Layer 5 of a small transformer language model trained on English Wikipedia (8 layers, counted from 0, width 96).
Take only the direct path to the model's output, skipping the later layers: a vector added to the residual stream pushes a token's score in proportion to its dot product with that token's output vector.

Output vectors of the tokens that the questions are about. A number n stands for n times 0.0038.
" chronology": 56 -36 315 -304 349 -156 -108 -11 -155 -32 -329 240 154 -154 102 36 -277 -268 395 113 4 38 99 212 -64 -145 -170 79 148 10 60 -44 243 51 197 186 -190 -471 -67 135 306 -18 123 -44 -10 -67 142 240 -177 -39 132 105 -266 89 -15 -256 57 10 116 153 -104 34 269 78 0 -210 0 -415 -187 5 -71 16 -251 375 20 -110 124 -51 73 6 -27 -135 -111 45 240 -229 -315 -68 -41 -15 -24 -37 -37 79 -96 -273
";": 130 20 -46 -45 -116 107 73 -20 78 -73 103 13 -60 3 116 3 -50 21 0 62 63 16 105 15 -98 -40 134 42 -22 138 -29 -103 68 52 29 -69 106 119 -55 -64 15 33 -140 0 -3 6 -29 57 -51 143 22 140 24 -123 -20 85 114 58 -88 -87 15 -22 -56 -100 -125 -118 -140 -29 31 -118 56 -103 110 -50 -212 -92 134 146 -112 28 -41 15 145 -112 107 -92 -25 -102 -129 210 132 232 -157 -25 -47 9
".": 123 86 -74 140 -67 73 41 -15 77 -96 220 -121 16 50 -104 19 117 115 -251 38 17 -121 -182 -7 -25 4 230 -40 50 20 -147 -57 -199 -73 -37 -64 98 150 9 -110 -38 -52 -142 79 3 -98 -16 -116 -81 88 -78 -43 101 -75 13 53 80 119 -24 -25 54 -178 -120 -146 -117 -139 -66 85 142 -3 57 -56 156 -247 -53 -198 90 157 -33 -255 -86 111 137 -29 26 50 104 -47 -45 153 95 91 -48 3 -12 93
"ored": -130 -56 266 43 140 -79 -120 -8 -262 -109 -79 69 153 -49 25 76 60 25 20 -66 -35 -17 164 213 -23 -133 -105 -147 -204 207 0 101 35 -4 -20 263 -101 15 -53 32 30 185 12 58 94 67 8 176 234 156 147 163 -87 129 12 -170 79 206 235 -34 -117 -31 184 98 -30 43 -28 -29 -228 14 -147 189 -57 -37 169 17 287 -134 33 -151 70 -164 -154 123 -21 217 -142 -123 -18 -80 261 52 180 97 251 33
"phy": 57 34 -37 -98 101 -197 -124 -10 -115 -156 -125 25 327 -4 135 121 0 -18 107 -83 19 -32 283 267 -214 -117 -233 -81 -161 -42 16 285 163 52 310 212 -20 -175 -45 197 199 61 91 4 66 218 189 -122 18 -59 143 207 -93 164 34 -211 108 69 -71 43 -83 -123 157 268 42 106 249 -436 9 27 -208 -101 16 -34 73 114 85 -89 170 -208 -105 -157 67 21 135 77 -52 -112 201 68 -20 134 36 -170 105 -235
"own": 33 15 -44 -19 232 213 -214 -36 -155 -114 178 204 108 23 68 -4 -149 -151 132 -15 24 61 367 -110 -91 -43 0 4 -18 168 175 65 -37 -178 -132 215 -32 18 -89 -48 52 147 84 69 15 63 8 46 216 -13 -20 150 -10 -27 37 103 106 -23 -7 -23 -114 -128 146 150 147 53 -140 -16 -24 67 -81 182 -118 139 136 -173 142 25 215 -133 89 -100 -4 22 -145 167 -50 -147 119 -221 77 45 -71 -19 -11 -180
" debut": 82 -14 15 -106 219 -19 -209 -13 62 19 66 66 103 -117 187 -162 -24 -4 299 -175 170 -20 -60 38 -35 -54 -147 -8 272 -158 -214 109 187 25 68 222 54 -257 41 179 19 176 -66 191 -59 -44 54 211 -33 -103 47 59 72 7 89 -40 -85 -33 20 0 -48 24 232 121 -98 -90 -105 -52 -209 -103 -74 43 -161 114 134 -69 -10 -217 37 9 108 0 -203 18 -51 -39 -317 -60 -85 68 -17 -73 79 -44 3 -172
" originally": -64 -123 111 -71 36 49 -66 -6 0 26 -77 129 74 -74 -118 -55 -63 92 72 -135 96 -109 -5 96 -16 -106 46 -228 -51 35 32 26 99 -79 -34 97 -142 -191 -77 60 -121 51 135 126 -95 -130 180 42 11 -26 91 -59 71 -28 -5 -99 -112 36 70 55 -42 -2 139 -82 103 -142 -14 -235 -95 -10 -32 35 -166 72 142 -61 36 -71 33 -149 95 -56 -133 48 -79 -101 -100 41 22 -154 79 0 51 96 98 -19
"writer": 44 -153 39 -321 123 0 -27 -24 -108 116 138 313 213 -270 -73 87 -160 -63 243 -317 10 140 40 139 -53 -206 -92 -272 139 210 -13 187 212 23 -63 99 -112 -95 -9 90 78 241 23 31 -28 -5 -5 370 -104 60 144 119 -179 186 255 -126 99 213 156 153 -73 -94 357 209 -20 34 250 -139 -170 -156 50 139 -4 243 203 -31 252 -27 61 -56 -36 -174 -197 114 -32 -33 -208 -166 63 110 -81 123 -149 -56 157 108
"coming": -67 -87 -28 18 93 -100 54 23 -89 181 -144 234 35 -342 156 97 -161 -101 294 -88 -25 56 -279 0 -209 89 -50 -232 294 172 4 -169 47 122 141 -47 49 -136 41 295 156 119 -83 79 -146 43 -143 248 191 37 84 -60 -133 -18 -43 236 -37 266 207 137 -76 66 203 118 230 169 209 -199 -133 42 -75 195 -41 217 -83 -70 82 -18 62 -274 42 -212 -72 192 87 -16 -63 -195 59 -47 -52 -68 -23 -142 -205 -211
" architect": -5 -88 18 -39 108 38 -98 -27 42 99 11 128 183 -147 96 4 45 -150 157 -49 -32 125 7 169 -68 -198 -78 -275 -29 282 -117 15 99 14 -30 98 -183 -45 -51 -35 36 -78 154 121 52 165 227 112 135 -213 44 99 12 119 -7 -126 -48 123 -43 57 -23 103 148 -6 139 -50 54 -117 -82 -84 -135 178 -113 143 132 -82 137 -17 121 -222 3 -83 -144 247 68 -79 -33 43 -34 -71 19 -106 173 -178 135 58
" ed": 4 -67 -50 -57 87 -32 -103 -27 47 55 -47 132 143 65 105 -67 39 -87 137 -53 95 19 -129 179 -53 -108 73 -130 131 252 52 -24 54 90 -47 62 -39 -120 -24 129 -21 -68 5 115 -20 -50 184 -148 -3 -54 86 34 4 -5 74 50 -107 -40 23 -71 -18 15 76 -77 -11 -43 15 11 45 119 -38 184 -88 92 92 -8 89 17 66 -15 -98 -178 -93 101 -79 -34 -88 -9 -47 -42 32 27 106 -21 50 -28
"ée": -67 -30 254 -67 190 166 29 -29 -108 122 -116 164 220 -26 73 5 14 -160 152 -71 56 313 63 153 -208 -138 81 -192 362 64 -146 198 68 -22 232 102 -109 -36 212 -60 78 126 113 37 71 105 -160 24 252 -108 219 201 -66 71 149 39 57 234 -63 -43 -58 -80 105 43 117 82 -173 -142 -187 -115 -196 5 70 125 203 29 248 -166 185 -94 -8 -18 -90 336 163 129 -16 -194 -113 159 116 -68 5 -41 266 -96
"}": 150 -26 27 -110 16 -117 37 5 -171 40 -90 4 309 42 -3 -23 -47 -7 188 25 35 -145 3 -10 -40 -84 157 -206 -99 -16 58 105 84 -38 8 -14 -27 -250 12 -99 98 65 -29 0 39 -28 -32 -126 -55 77 210 22 132 -109 -126 -231 -72 -64 -58 59 -51 59 -88 139 34 29 230 -14 -44 -150 -192 130 -51 151 220 172 -135 43 -107 8 -28 -10 50 31 -11 -52 -233 -129 -52 54 65 -132 37 88 -85 -178
" University": -27 9 73 23 119 -109 87 8 -31 77 78 -10 154 -57 117 -127 -108 -249 89 -11 -27 108 155 154 -44 -133 -137 -139 -56 220 -54 -44 -6 -11 149 147 -16 79 124 121 -36 48 155 11 -224 53 162 28 198 -135 61 29 84 94 22 -57 -173 26 -13 31 3 -86 -52 8 95 -80 151 -90 -96 50 9 91 81 -11 176 -44 72 17 -35 52 -5 23 -38 165 -20 8 -14 19 59 -110 129 -29 -59 86 -70 -104
" built": -60 -51 94 -30 16 158 -49 -2 22 98 -43 247 106 -24 -13 -7 -45 89 129 6 76 -7 -65 53 -122 -163 89 -141 -142 270 -88 102 118 0 -38 133 -110 -91 -86 167 -22 -155 143 12 -93 -23 82 116 -25 -31 3 63 -60 6 15 -155 -201 18 161 7 -17 125 148 -55 150 -73 -55 -169 -60 -30 -85 -6 -126 60 215 -4 117 -10 62 -209 114 -15 -163 60 0 -164 -29 -38 0 -75 104 22 79 13 195 40
" his": 164 -116 86 161 21 -18 -9 32 19 53 -152 -14 118 -141 -25 -70 -88 57 -146 9 155 129 -145 130 -20 -75 12 23 160 77 -8 134 15 -3 104 90 -47 -211 84 10 -57 92 -36 -49 -179 -59 54 -69 131 -41 0 -46 35 89 -21 84 -31 -3 57 30 6 3 248 -40 -48 54 -12 166 78 -45 3 166 73 -39 137 35 179 -201 -73 -123 -18 -136 96 -64 -172 156 -7 96 -102 -47 39 11 108 5 -42 33

Output weights of attention head 2. The head adds the sum of these rows, row i times number i of z. A number n stands for n times 0.00056.
o0: 164 9 62 21 256 -278 134 94 -109 -234 -40 -59 -30 -59 213 -36 -173 19 -174 -30 -12 -224 199 273 -85 18 -82 -41 12 46 84 -64 -37 67 238 48 109 -300 -144 -30 -165 43 64 -62 -42 -91 -121 74 71 178 202 5 59 -33 -56 120 182 7 92 -201 -219 -285 -61 136 168 114 48 -259 -161 -219 22 -117 -57 120 8 185 -53 -127 -3 -54 197 257 338 179 108 -84 230 -12 -104 92 -108 4 17 -29 26 4
o1: 10 272 180 5 66 163 -93 6 -30 177 -36 36 117 144 26 1 153 -14 -43 46 -79 -208 -162 156 -200 -307 43 27 -108 113 98 -18 210 -227 154 22 -20 198 -137 207 -18 -174 17 35 -167 86 20 -28 73 23 113 -75 -37 81 119 -74 124 -113 -115 -38 68 79 -124 19 -146 85 -4 100 19 34 228 168 -16 -24 194 178 -66 138 -322 30 -108 -177 119 187 25 142 65 63 -89 102 131 -15 24 -77 -70 51
o2: 140 144 41 -60 -78 179 -85 94 307 -106 -161 -12 -70 183 234 -53 -55 115 9 -71 79 76 106 -80 -98 -147 -78 -118 23 260 -22 -45 34 -110 -134 62 374 183 39 -101 -145 -101 87 -3 103 -189 262 204 -98 -59 -80 161 -159 53 29 136 -10 -48 -218 151 -193 148 -18 110 1 -32 64 138 -337 164 223 -61 274 -327 -231 250 243 255 -117 242 281 -29 -305 -148 123 166 142 -156 -135 398 74 297 50 -132 117 1
o3: -15 15 104 93 36 388 -48 -195 -268 42 197 58 21 125 -168 -48 -183 152 -36 155 237 44 62 119 186 -34 109 -59 -12 107 92 -54 -164 -109 56 152 -22 -210 58 191 -42 -160 -95 289 -153 24 -70 287 -163 -129 109 213 -145 -344 123 -82 36 297 -192 8 319 106 -94 -213 268 -12 -312 -185 260 -114 152 -55 -71 -38 132 -26 390 -28 164 80 -120 -141 -97 65 67 153 -98 -29 3 -44 55 34 17 415 121 -118
o4: 26 -194 24 -186 -245 90 -72 121 -7 29 179 -59 76 123 51 127 -81 132 114 -223 -95 -171 134 91 59 13 -51 46 41 -68 -30 -28 36 -150 -118 -30 55 168 -69 -61 141 -159 72 -210 64 29 -115 68 -160 -165 73 86 -28 -167 71 -108 -98 33 16 84 -95 -56 34 30 57 -198 -24 -129 164 197 152 -62 99 48 -102 117 21 11 -131 -86 27 -142 301 -137 -77 -93 -26 -248 -147 170 139 -89 -6 -191 147 -135
o5: -21 -226 -201 -199 -67 -79 190 -76 129 -27 58 55 -131 98 105 67 -101 127 -117 -38 -247 -101 183 -128 -37 27 -144 129 -58 -208 91 331 136 82 159 -194 45 -321 -92 260 104 -40 181 -157 283 42 148 122 51 83 -78 -74 -6 -186 -35 73 240 -121 -1 289 -168 159 -105 239 -45 -353 61 53 -235 -95 -174 150 -108 206 -130 -128 13 -80 -189 147 123 -58 260 21 133 -70 -253 -158 232 64 71 409 -50 33 38 -156
o6: 289 94 119 -80 20 21 185 -7 -259 -102 39 11 48 -15 -104 50 -123 -57 34 -12 168 65 -364 1 -56 -50 40 81 -19 -49 87 -186 -223 36 49 -190 -125 61 -212 -191 217 142 188 -217 -172 21 129 -175 43 173 -155 -114 -92 108 -161 -150 7 65 137 -296 95 -219 -351 -173 -121 -129 -124 -147 -58 -157 -100 9 -121 4 -183 -113 67 15 97 -103 -56 -96 29 -230 -78 -90 116 -149 214 21 -118 196 -133 -144 202 -99
o7: -29 -128 -40 -213 95 7 -142 -36 -44 -161 -78 46 85 145 141 63 44 143 303 -6 38 -44 -71 8 -29 -126 31 -78 -186 75 -222 -59 186 -32 -195 -153 -170 -106 291 -214 -108 -39 129 262 71 104 -117 -46 -10 460 198 -15 168 25 150 114 -334 -53 136 -132 -80 -14 160 210 -76 -144 41 -98 -164 -113 353 57 -40 -75 -73 290 -136 -277 110 -71 -48 -101 114 -51 -29 -86 43 153 242 -39 186 134 217 16 -45 -7
o8: -207 -58 288 -53 -286 -2 46 -43 -253 -147 -243 6 65 268 22 26 -168 136 36 212 -102 -231 65 165 -254 165 -14 -12 -9 321 -329 199 158 39 -135 36 72 -148 -259 -117 -10 -143 97 93 -13 166 15 126 -29 330 169 0 74 53 -220 143 3 -252 -5 -218 193 -290 221 -161 126 39 200 7 15 -29 109 81 171 -98 147 -249 -92 104 -70 -177 -43 -191 101 -39 -31 -82 -8 -35 -59 -21 -83 140 -193 5 -55 -148
o9: -112 -173 62 -54 -27 -162 -172 90 237 -72 -216 40 -115 -182 -202 -343 -290 -44 183 -121 180 -76 314 42 2 225 -87 31 -46 -202 86 99 131 101 -32 -231 -64 29 24 97 -1 129 185 190 -1 18 122 -99 -288 38 -124 23 -74 -62 -196 -32 -1 9 -81 -39 40 132 -95 -156 -273 45 -38 34 106 146 32 115 -133 69 73 171 79 -155 90 -8 -120 -136 140 -52 171 8 -19 -25 5 -13 -110 -15 29 36 -93 126
o10: 9 76 106 225 5 233 -9 116 -189 -166 -82 64 -30 0 -267 187 -144 -57 -40 39 29 -25 15 82 -31 66 67 171 -126 -36 -136 81 -444 -96 6 262 -230 301 1 144 -170 -154 -265 8 -88 236 -15 40 -162 -74 -141 97 -6 104 308 11 -69 -99 -49 -232 -60 181 -243 214 -233 148 -126 259 79 128 85 -111 -203 -67 -27 175 341 -171 -113 97 -14 -61 -216 -145 -317 65 63 -328 5 -4 215 245 29 -147 -86 -189
o11: -7 32 77 52 -207 -257 144 5 -51 -29 81 70 145 -38 191 -83 -126 5 109 -126 -129 73 -122 -74 -89 68 -113 -73 107 -182 -203 -102 -12 -292 40 -53 -31 -43 -34 -60 -184 -126 -210 266 10 -8 -120 -106 -90 -130 62 116 -54 221 26 17 102 -47 74 269 38 -97 -21 82 -222 232 339 -6 102 43 78 -84 60 195 -22 407 -197 47 3 -98 -16 -50 62 89 -22 69 152 -199 -61 -30 -34 -51 25 -81 -209 212
o12: -30 47 -128 420 12 -95 -119 -138 39 -209 108 128 182 -1 -179 -8 102 -1 57 -62 158 -277 13 -23 -9 131 13 -123 126 -282 0 9 4 -268 -37 -78 210 122 66 28 -136 -132 -138 -70 164 -53 71 38 119 32 13 -96 33 222 -102 142 53 152 81 299 -147 190 38 -94 187 -120 91 -128 -90 -274 -186 179 46 45 101 211 74 -25 -157 -10 52 105 -35 78 243 -299 101 40 -216 37 29 -36 23 -111 -126 -3
o13: -26 33 -36 -10 -12 -115 -15 366 13 59 161 7 -82 81 182 253 77 80 -32 197 -174 -191 35 -224 165 -13 -170 -134 -129 -72 -113 101 -348 -43 119 -153 29 -254 -31 -50 -211 -55 -13 -136 241 -233 56 -172 114 90 -106 -264 56 -199 -19 298 16 74 54 85 41 -83 -430 156 142 -4 104 107 84 -94 44 127 32 -200 -160 337 -353 397 194 75 170 114 137 14 -94 23 -134 63 -56 188 -102 -11 -213 -28 -117 183
o14: 36 -45 57 9 -45 -112 -22 -141 -113 -117 -164 -210 -34 -71 124 -75 35 -83 -36 -64 131 -177 217 -183 -153 -66 61 52 156 -144 242 10 150 -52 -78 -55 128 -77 -73 -27 -181 72 -279 -22 111 -213 128 -118 111 58 60 -299 133 -18 -166 -3 -103 48 101 -250 138 -137 237 111 -117 -150 -13 -29 -173 -199 103 -87 159 -81 106 -263 -319 -103 -122 11 52 248 -21 -65 -70 -35 32 -191 50 134 -107 195 138 -59 -17 136
o15: 82 -474 -153 91 67 -280 236 -18 99 111 -67 -7 -157 -153 93 -153 -104 52 96 8 32 112 -92 -36 -14 -126 43 43 76 -17 -46 56 126 -57 331 -164 109 116 175 -212 -147 65 -103 122 -39 -16 10 -196 42 151 61 -59 89 -98 -206 -143 40 -69 -13 -380 90 -79 40 26 203 34 4 21 -82 -145 -106 41 90 -58 158 205 66 -182 -128 -219 -115 -62 87 -44 -89 -114 1 -33 -13 15 161 -160 -167 -125 -8 -175
o16: -146 -105 -27 29 92 -42 -219 43 157 -187 -187 -126 113 158 -295 22 -54 -278 155 148 32 -305 -10 122 -174 -278 28 -241 -250 -212 117 87 -139 241 151 234 -253 40 151 118 -110 -27 347 -179 177 -66 173 -26 33 -324 32 -130 205 60 -161 -221 -61 129 -97 -98 -97 -157 -202 -38 -161 -66 164 -17 362 11 105 140 192 139 277 -115 -181 136 85 86 43 -71 -332 -135 -203 250 -45 -111 -150 -33 95 -280 27 73 157 92
o17: 46 -212 -77 -196 49 -89 119 -112 -37 -71 -19 112 234 -79 -20 -300 147 39 -48 151 240 -184 -107 42 13 -105 38 -59 131 21 20 -18 249 199 -50 -153 -303 -128 184 -24 -139 -152 249 -196 26 -66 79 -328 172 -110 31 -179 -187 163 98 14 136 -192 -121 56 -42 -111 -29 84 99 -111 99 158 42 -136 235 -45 -179 -173 154 300 187 183 40 -125 113 -18 -89 68 56 -33 -41 38 54 -106 66 -28 148 52 -55 -83
o18: 88 134 -80 172 31 -111 -60 127 -105 -66 31 8 417 -151 -124 182 -124 -112 -86 112 -1 119 -129 -122 -168 -128 -4 -40 -11 -383 29 186 5 -119 6 56 -9 -211 -84 -262 32 141 -13 -138 53 -119 242 46 -139 170 -1 -209 173 55 26 -70 -18 -169 58 120 -110 69 -61 158 145 17 -65 -55 127 70 95 -141 -82 -36 -10 185 -144 -190 -125 193 -82 97 153 -90 0 320 -333 -169 -150 -70 -11 -152 -58 -152 -125 131
o19: -143 18 -84 83 -3 -260 34 -64 43 72 128 110 -86 -23 -170 -98 -50 -128 70 -249 -16 71 33 68 281 -108 -34 19 122 48 88 6 -59 49 -13 219 135 84 7 -41 -13 -113 -59 63 -93 -140 -154 -10 165 -178 -214 -138 -185 211 87 163 -238 -69 413 -123 91 -112 -257 228 75 342 222 -193 7 51 95 316 25 -9 99 73 5 -165 70 35 -67 -82 -99 25 137 -74 -51 162 -62 -166 183 -251 -146 -11 24 11
o20: 60 -177 110 207 8 39 81 78 160 -72 -21 72 -104 -216 97 -95 228 104 436 -177 91 -83 181 -24 -193 -34 -3 103 -131 57 47 -48 -2 151 51 -166 -118 -66 115 -235 31 -49 38 135 128 35 -226 -374 -62 92 -169 131 69 -51 -157 -77 46 -28 -30 17 -137 -235 -225 -71 -64 -19 98 -102 -28 -142 52 -63 -18 12 -99 -177 -37 164 1 155 -78 44 -184 -74 -9 -149 -142 -235 -174 212 17 32 -253 -97 -53 132
o21: -46 67 30 -237 28 119 26 -140 -144 -46 -245 143 -70 260 106 39 -38 -9 -156 139 103 -26 225 137 -165 47 21 -105 -85 -61 176 -255 120 3 -260 143 -48 140 -119 -156 -68 -71 -6 -29 414 42 49 -196 27 169 -21 -46 12 -43 -142 47 -210 -103 -118 196 -284 89 -85 -30 172 20 115 -71 -161 -24 -97 -56 136 53 -63 156 69 -177 123 -95 -46 -19 -132 16 116 83 1 209 386 -91 -117 90 -100 -68 44 95
o22: -283 -204 -91 186 -14 -107 132 170 117 -116 266 64 110 141 87 -7 78 -78 -135 80 73 -79 -90 86 125 -39 -90 -237 -198 -119 -53 -93 79 21 -70 35 77 -38 -226 159 58 42 312 -32 -76 -178 30 -118 -57 273 -16 -24 172 -13 -283 -49 -49 -82 -84 54 50 -78 -88 63 44 -255 87 7 -50 92 -249 -91 -141 98 -2 -38 -74 -91 -277 -406 -7 48 -192 -114 -123 -226 50 86 -97 111 136 -65 182 192 99 230
o23: 46 -132 -278 187 -67 237 74 57 10 177 19 12 -151 47 -76 7 260 60 153 291 74 39 -66 -342 9 -43 -102 8 11 -7 -120 -144 -30 -34 -128 -50 2 86 -156 93 98 18 -74 206 1 -48 -257 341 -5 180 -25 146 -299 -8 378 -408 -123 47 175 -102 -146 39 -228 57 344 78 -109 19 51 62 -148 -51 -293 33 -25 -30 15 69 -291 -150 16 -29 -189 9 -48 -239 18 -77 131 -163 125 -157 -64 -57 -242 28
o24: 300 56 -315 -187 78 167 84 111 57 -61 -16 108 -5 -29 226 -96 135 36 -173 100 -94 -182 -56 -53 -84 -40 -118 -212 24 207 -196 319 -99 -11 25 -57 -122 -110 69 -64 94 3 -44 -1 -81 -101 -109 -28 204 76 -266 -16 127 10 -79 32 -6 150 72 268 -76 42 2 -207 -50 11 -124 27 -445 -33 -192 -62 -101 61 18 -261 -68 -151 -134 -143 339 199 -173 -172 -214 162 -179 3 -56 164 -30 105 -116 157 -96 85
o25: 174 -39 27 -278 103 -29 75 -6 209 -157 -79 -8 244 25 -247 -30 147 2 19 -62 -151 -79 -46 -42 -434 388 41 118 69 -11 -32 -203 -54 -257 -241 -29 102 -271 50 105 -178 -148 -153 73 233 52 99 -141 -328 268 -147 -48 -210 -28 88 116 -27 -98 140 -50 181 -127 26 242 75 14 67 -96 -122 -71 82 -65 -141 15 -184 352 156 93 293 -154 137 146 182 43 36 -160 -202 125 144 43 354 -22 -124 78 40 -165
o26: 110 -156 -59 73 -39 -178 -83 -253 10 -238 -4 -70 -92 165 169 166 8 239 357 83 -102 26 -27 -65 85 81 176 132 -150 -252 -41 165 -66 56 143 3 -85 49 87 -201 143 -248 72 71 117 -153 41 165 -137 163 77 -132 32 -137 -284 69 59 -83 146 204 -127 -107 -89 292 4 317 -69 -13 -121 -134 24 34 39 -74 51 343 -441 338 -21 11 -92 -66 -177 235 -186 -5 62 -300 99 137 101 242 75 -5 132 98
o27: 56 39 -354 -129 69 6 217 -92 254 -290 48 -203 154 -28 149 -55 118 149 37 -23 166 -65 238 -203 -62 -29 -96 -114 -124 5 79 -43 87 246 -213 133 126 106 -159 41 13 65 -159 236 -130 70 -247 49 177 -6 220 136 100 -189 -74 253 24 -4 7 -110 -11 -110 123 -34 -216 -85 20 -138 117 -213 -27 -80 158 -107 -72 5 28 371 105 73 -216 -24 -114 -191 -184 -106 -76 -5 -119 253 -55 195 -183 -145 -8 93
o28: 316 85 85 -24 18 29 349 128 -146 -139 -4 258 -154 27 3 -30 103 -66 71 74 -56 -61 80 52 73 363 -90 77 5 -243 11 -41 287 179 46 -30 247 -248 -56 290 198 -75 75 53 -52 86 114 -179 -231 158 211 -145 130 -192 -36 104 -8 -59 -131 58 -205 -88 -130 -32 -120 -36 -19 -295 -23 -63 -106 125 -3 235 -150 -62 48 -53 -77 59 -283 -94 -156 29 141 109 -23 -81 -376 -63 139 -196 89 -61 -45 48
o29: -64 -98 151 80 -20 -64 48 -54 -74 120 -255 -20 18 73 -164 -157 119 375 -69 -182 -344 158 -167 124 -401 52 -117 72 0 -59 172 -152 -8 -69 34 18 -107 -239 -211 213 108 47 94 212 -90 350 -7 118 29 -62 -78 -343 -47 72 -61 122 -144 86 -37 296 -261 146 51 -2 98 9 139 85 194 9 -228 3 -18 -38 -131 156 -52 -365 215 75 182 -6 -140 -174 187 31 83 -34 63 -153 43 -139 306 -19 -28 6
o30: -18 148 121 108 36 18 -85 86 -58 101 167 10 20 -409 120 61 92 -235 42 197 -170 147 -161 33 158 -16 -19 -26 160 -12 -45 327 67 180 90 211 -6 -173 82 -74 80 -10 69 232 -140 279 -24 239 -29 127 109 181 -271 132 63 -181 38 -91 215 -42 -41 -251 124 -4 226 -181 -84 -87 -10 -178 -172 54 331 -43 150 -103 -73 -347 -110 239 -37 -55 -22 62 212 -2 -167 -148 61 -210 66 -47 -165 112 -49 -101
o31: -1 -214 -130 59 184 -84 -148 -173 -95 103 239 -174 -170 -75 -194 7 89 127 -108 27 23 -129 -225 155 198 15 -49 -280 -70 83 -1 211 -163 -39 -203 49 135 -78 265 -35 38 -34 381 -29 50 268 19 -125 -109 8 -61 7 -238 -18 83 123 -398 96 -43 -107 229 141 136 302 116 -17 120 -76 -285 328 -371 -16 -209 263 40 213 -200 116 -86 -41 -72 -82 182 360 -183 112 -127 -64 -212 114 116 51 0 106 222 201

Each question shows a token from some text and the vector z that the head gathered there. A number n stands for n times 0.012.

"in": -17 -70 -61 0 -99 -21 -80 -6 -5 -122 -72 -133 -13 10 59 -12 -56 -10 -32 -65 50 -151 23 -79 95 -173 -131 78 -22 -181 76 101
Which of these tokens does it push down most? "phy"

"ey": -42 20 63 52 -102 -47 -84 -6 -56 -94 54 -27 6 -87 -5 -5 -20 32 -7 13 -50 1 -11 -45 83 -73 -120 69 29 -67 -38 -68
Which of these tokens does it push down most? "}"

" 2018": -126 -127 -29 -217 -61 11 -159 112 -160 -49 -38 -14 -31 17 50 -110 -212 -1 -90 128 49 77 -35 13 45 88 -154 22 131 -9 -36 -12
Which two tokens does it push up most, strongest first? "coming", " debut"

" won": -59 27 -79 84 -177 -103 -95 156 106 -54 -9 -106 -44 -41 -6 -19 109 -15 -23 140 48 -22 19 -35 -18 -19 -200 97 31 -130 72 130
Which of these tokens does it push down most? ";"

" first": -22 59 61 196 -158 -67 -87 35 -229 3 88 21 -36 -126 64 54 -17 9 114 -77 -140 -5 -81 -99 -6 -35 -89 53 4 -76 -98 -54
Which two tokens does it push up most, strongest first? " his", "ée"

" 1905": -122 -3 17 -23 -101 -88 -90 50 -36 -191 17 -112 -46 -49 -16 -35 -62 43 -97 -85 -62 -41 56 24 101 -88 -158 77 -4 -104 -70 -24
Which of these tokens does it push up most? "."

" Brook": -11 89 88 15 -139 -144 -84 17 -83 -91 5 -17 -94 -32 -26 -31 75 34 -41 -50 29 -68 -65 -54 168 -193 -99 86 -86 -31 -33 -42
Which of these tokens does it push down most? " chronology"

"ica": -30 -53 -8 -13 -83 -26 -61 59 51 -10 -107 -134 -56 -18 49 -8 -32 -21 -80 -49 41 -41 63 -25 41 -59 -175 136 1 -162 27 92
Which of these tokens does it push down most? "phy"

"p": -52 -20 15 17 -71 -23 -51 21 29 -14 -104 -139 -15 -21 23 -17 -41 -61 -69 -93 56 -44 87 -14 69 -88 -211 162 11 -156 4 89
Which two tokens does it push up most, strongest first? ";", "."

" on": -10 -161 -22 -102 -152 118 -50 259 76 182 -137 -266 -102 55 178 -11 91 82 -175 71 108 7 37 -88 -32 57 -196 46 -20 -144 74 178
Which of these tokens does it push up most? " originally"

"ton": -35 -56 -13 -1 12 53 -81 23 -5 -118 14 -43 68 -37 19 -1 -111 31 49 17 -56 -159 9 -32 85 -58 -95 61 -2 -41 144 -2
Which two tokens does it push up most, strongest first? " debut", "writer"

".": -20 5 41 -11 -113 -64 -9 146 42 26 -92 -154 -132 -9 61 -70 25 -1 -99 -38 108 46 66 -30 68 15 -231 152 -23 -163 -30 88
Which two tokens does it push up most, strongest first? ";", " ed"

"-": -43 40 -18 -47 -20 35 -75 100 55 37 20 -44 -54 15 77 24 77 73 28 16 5 15 29 -39 6 33 -4 85 50 -105 -35 -23
Which of these tokens does it push up most? "}"

"amo": -15 4 -7 -7 -65 -23 -48 70 -23 -25 -24 -82 -1 -20 41 -12 -9 53 -31 -5 43 -5 47 -43 47 -22 -140 127 12 -113 -35 21
Which of these tokens does it push up most? ";"

" the": -48 0 25 40 -146 45 -73 95 50 16 68 -177 -81 -68 4 -13 63 34 -10 36 39 4 38 23 74 -15 -149 87 39 -87 74 40
Which of these tokens does it push up most? "ored"

"ls": -10 40 -56 -126 -65 77 0 24 102 75 -20 22 -143 -44 128 -7 45 70 -47 15 -22 -44 0 -68 -57 72 15 99 -49 -114 30 -28
Which of these tokens does it push up most? "phy"

" E": -70 -38 24 -1 -35 21 -95 102 66 -39 53 -102 -57 -50 15 16 -18 48 -16 40 -14 -56 20 -26 50 -15 -107 62 -9 -92 58 32
Which of these tokens does it push down most? "}"

" business": -155 -48 -31 -49 -21 -48 -140 102 -47 4 11 -189 -265 -104 39 -95 -7 -82 -101 100 10 79 -138 -18 31 -29 -198 193 -47 -51 69 13
Which of these tokens does it push up most? "own"

"n": -21 -107 -65 -8 -68 -42 -141 129 151 57 -68 -256 -218 89 58 -49 -4 14 -168 125 7 -115 -77 -71 -79 -127 -161 55 -192 -249 60 205
Which of these tokens does it push up most? " University"

" is": -53 -29 12 -33 -84 -42 -103 110 -96 -83 -81 -47 20 -119 28 -105 19 12 -147 -71 -82 -44 76 47 65 -84 -100 130 -82 52 -52 21
Which two tokens does it push up most, strongest first? " architect", " built"

"na": -81 -2 49 -67 14 62 -37 13 -68 63 -92 -125 -12 51 -24 -10 10 49 8 36 -72 -11 -2 -87 15 -156 -92 54 -80 -109 -15 44
Which two tokens does it push up most, strongest first? " University", " architect"

"utt": -15 2 23 10 -77 -58 -71 96 -115 -74 -38 -45 -40 -99 43 -98 9 -2 -122 -57 -50 -53 56 23 59 -60 -132 124 -81 24 -64 26
Which two tokens does it push up most, strongest first? " architect", " built"

"ake": 0 -199 -55 -57 -73 -6 14 220 12 119 -80 -137 -156 -11 93 -19 128 92 -101 108 125 -59 -119 -62 15 146 -163 46 55 -214 162 41
Which of these tokens does it push down most? "."

" has": -68 -11 64 -116 -63 69 -57 101 78 4 -114 105 160 9 133 -81 45 70 -47 17 45 51 151 -77 -127 -13 -153 153 58 -34 -10 -148
Which of these tokens does it push down most? "ée"

" age": 25 55 65 32 -123 19 -45 -53 -127 -19 -41 24 9 -58 23 -63 15 26 97 23 -45 21 -68 -88 87 12 -43 30 86 -17 25 -71
Which of these tokens does it push down most? " built"

"on": -17 41 60 -30 -78 -56 -28 78 -82 -42 -72 -29 -40 -54 32 -60 25 16 -87 -45 -1 -9 25 -13 59 -49 -119 119 -67 3 -62 -11
Which of these tokens does it push up most? " architect"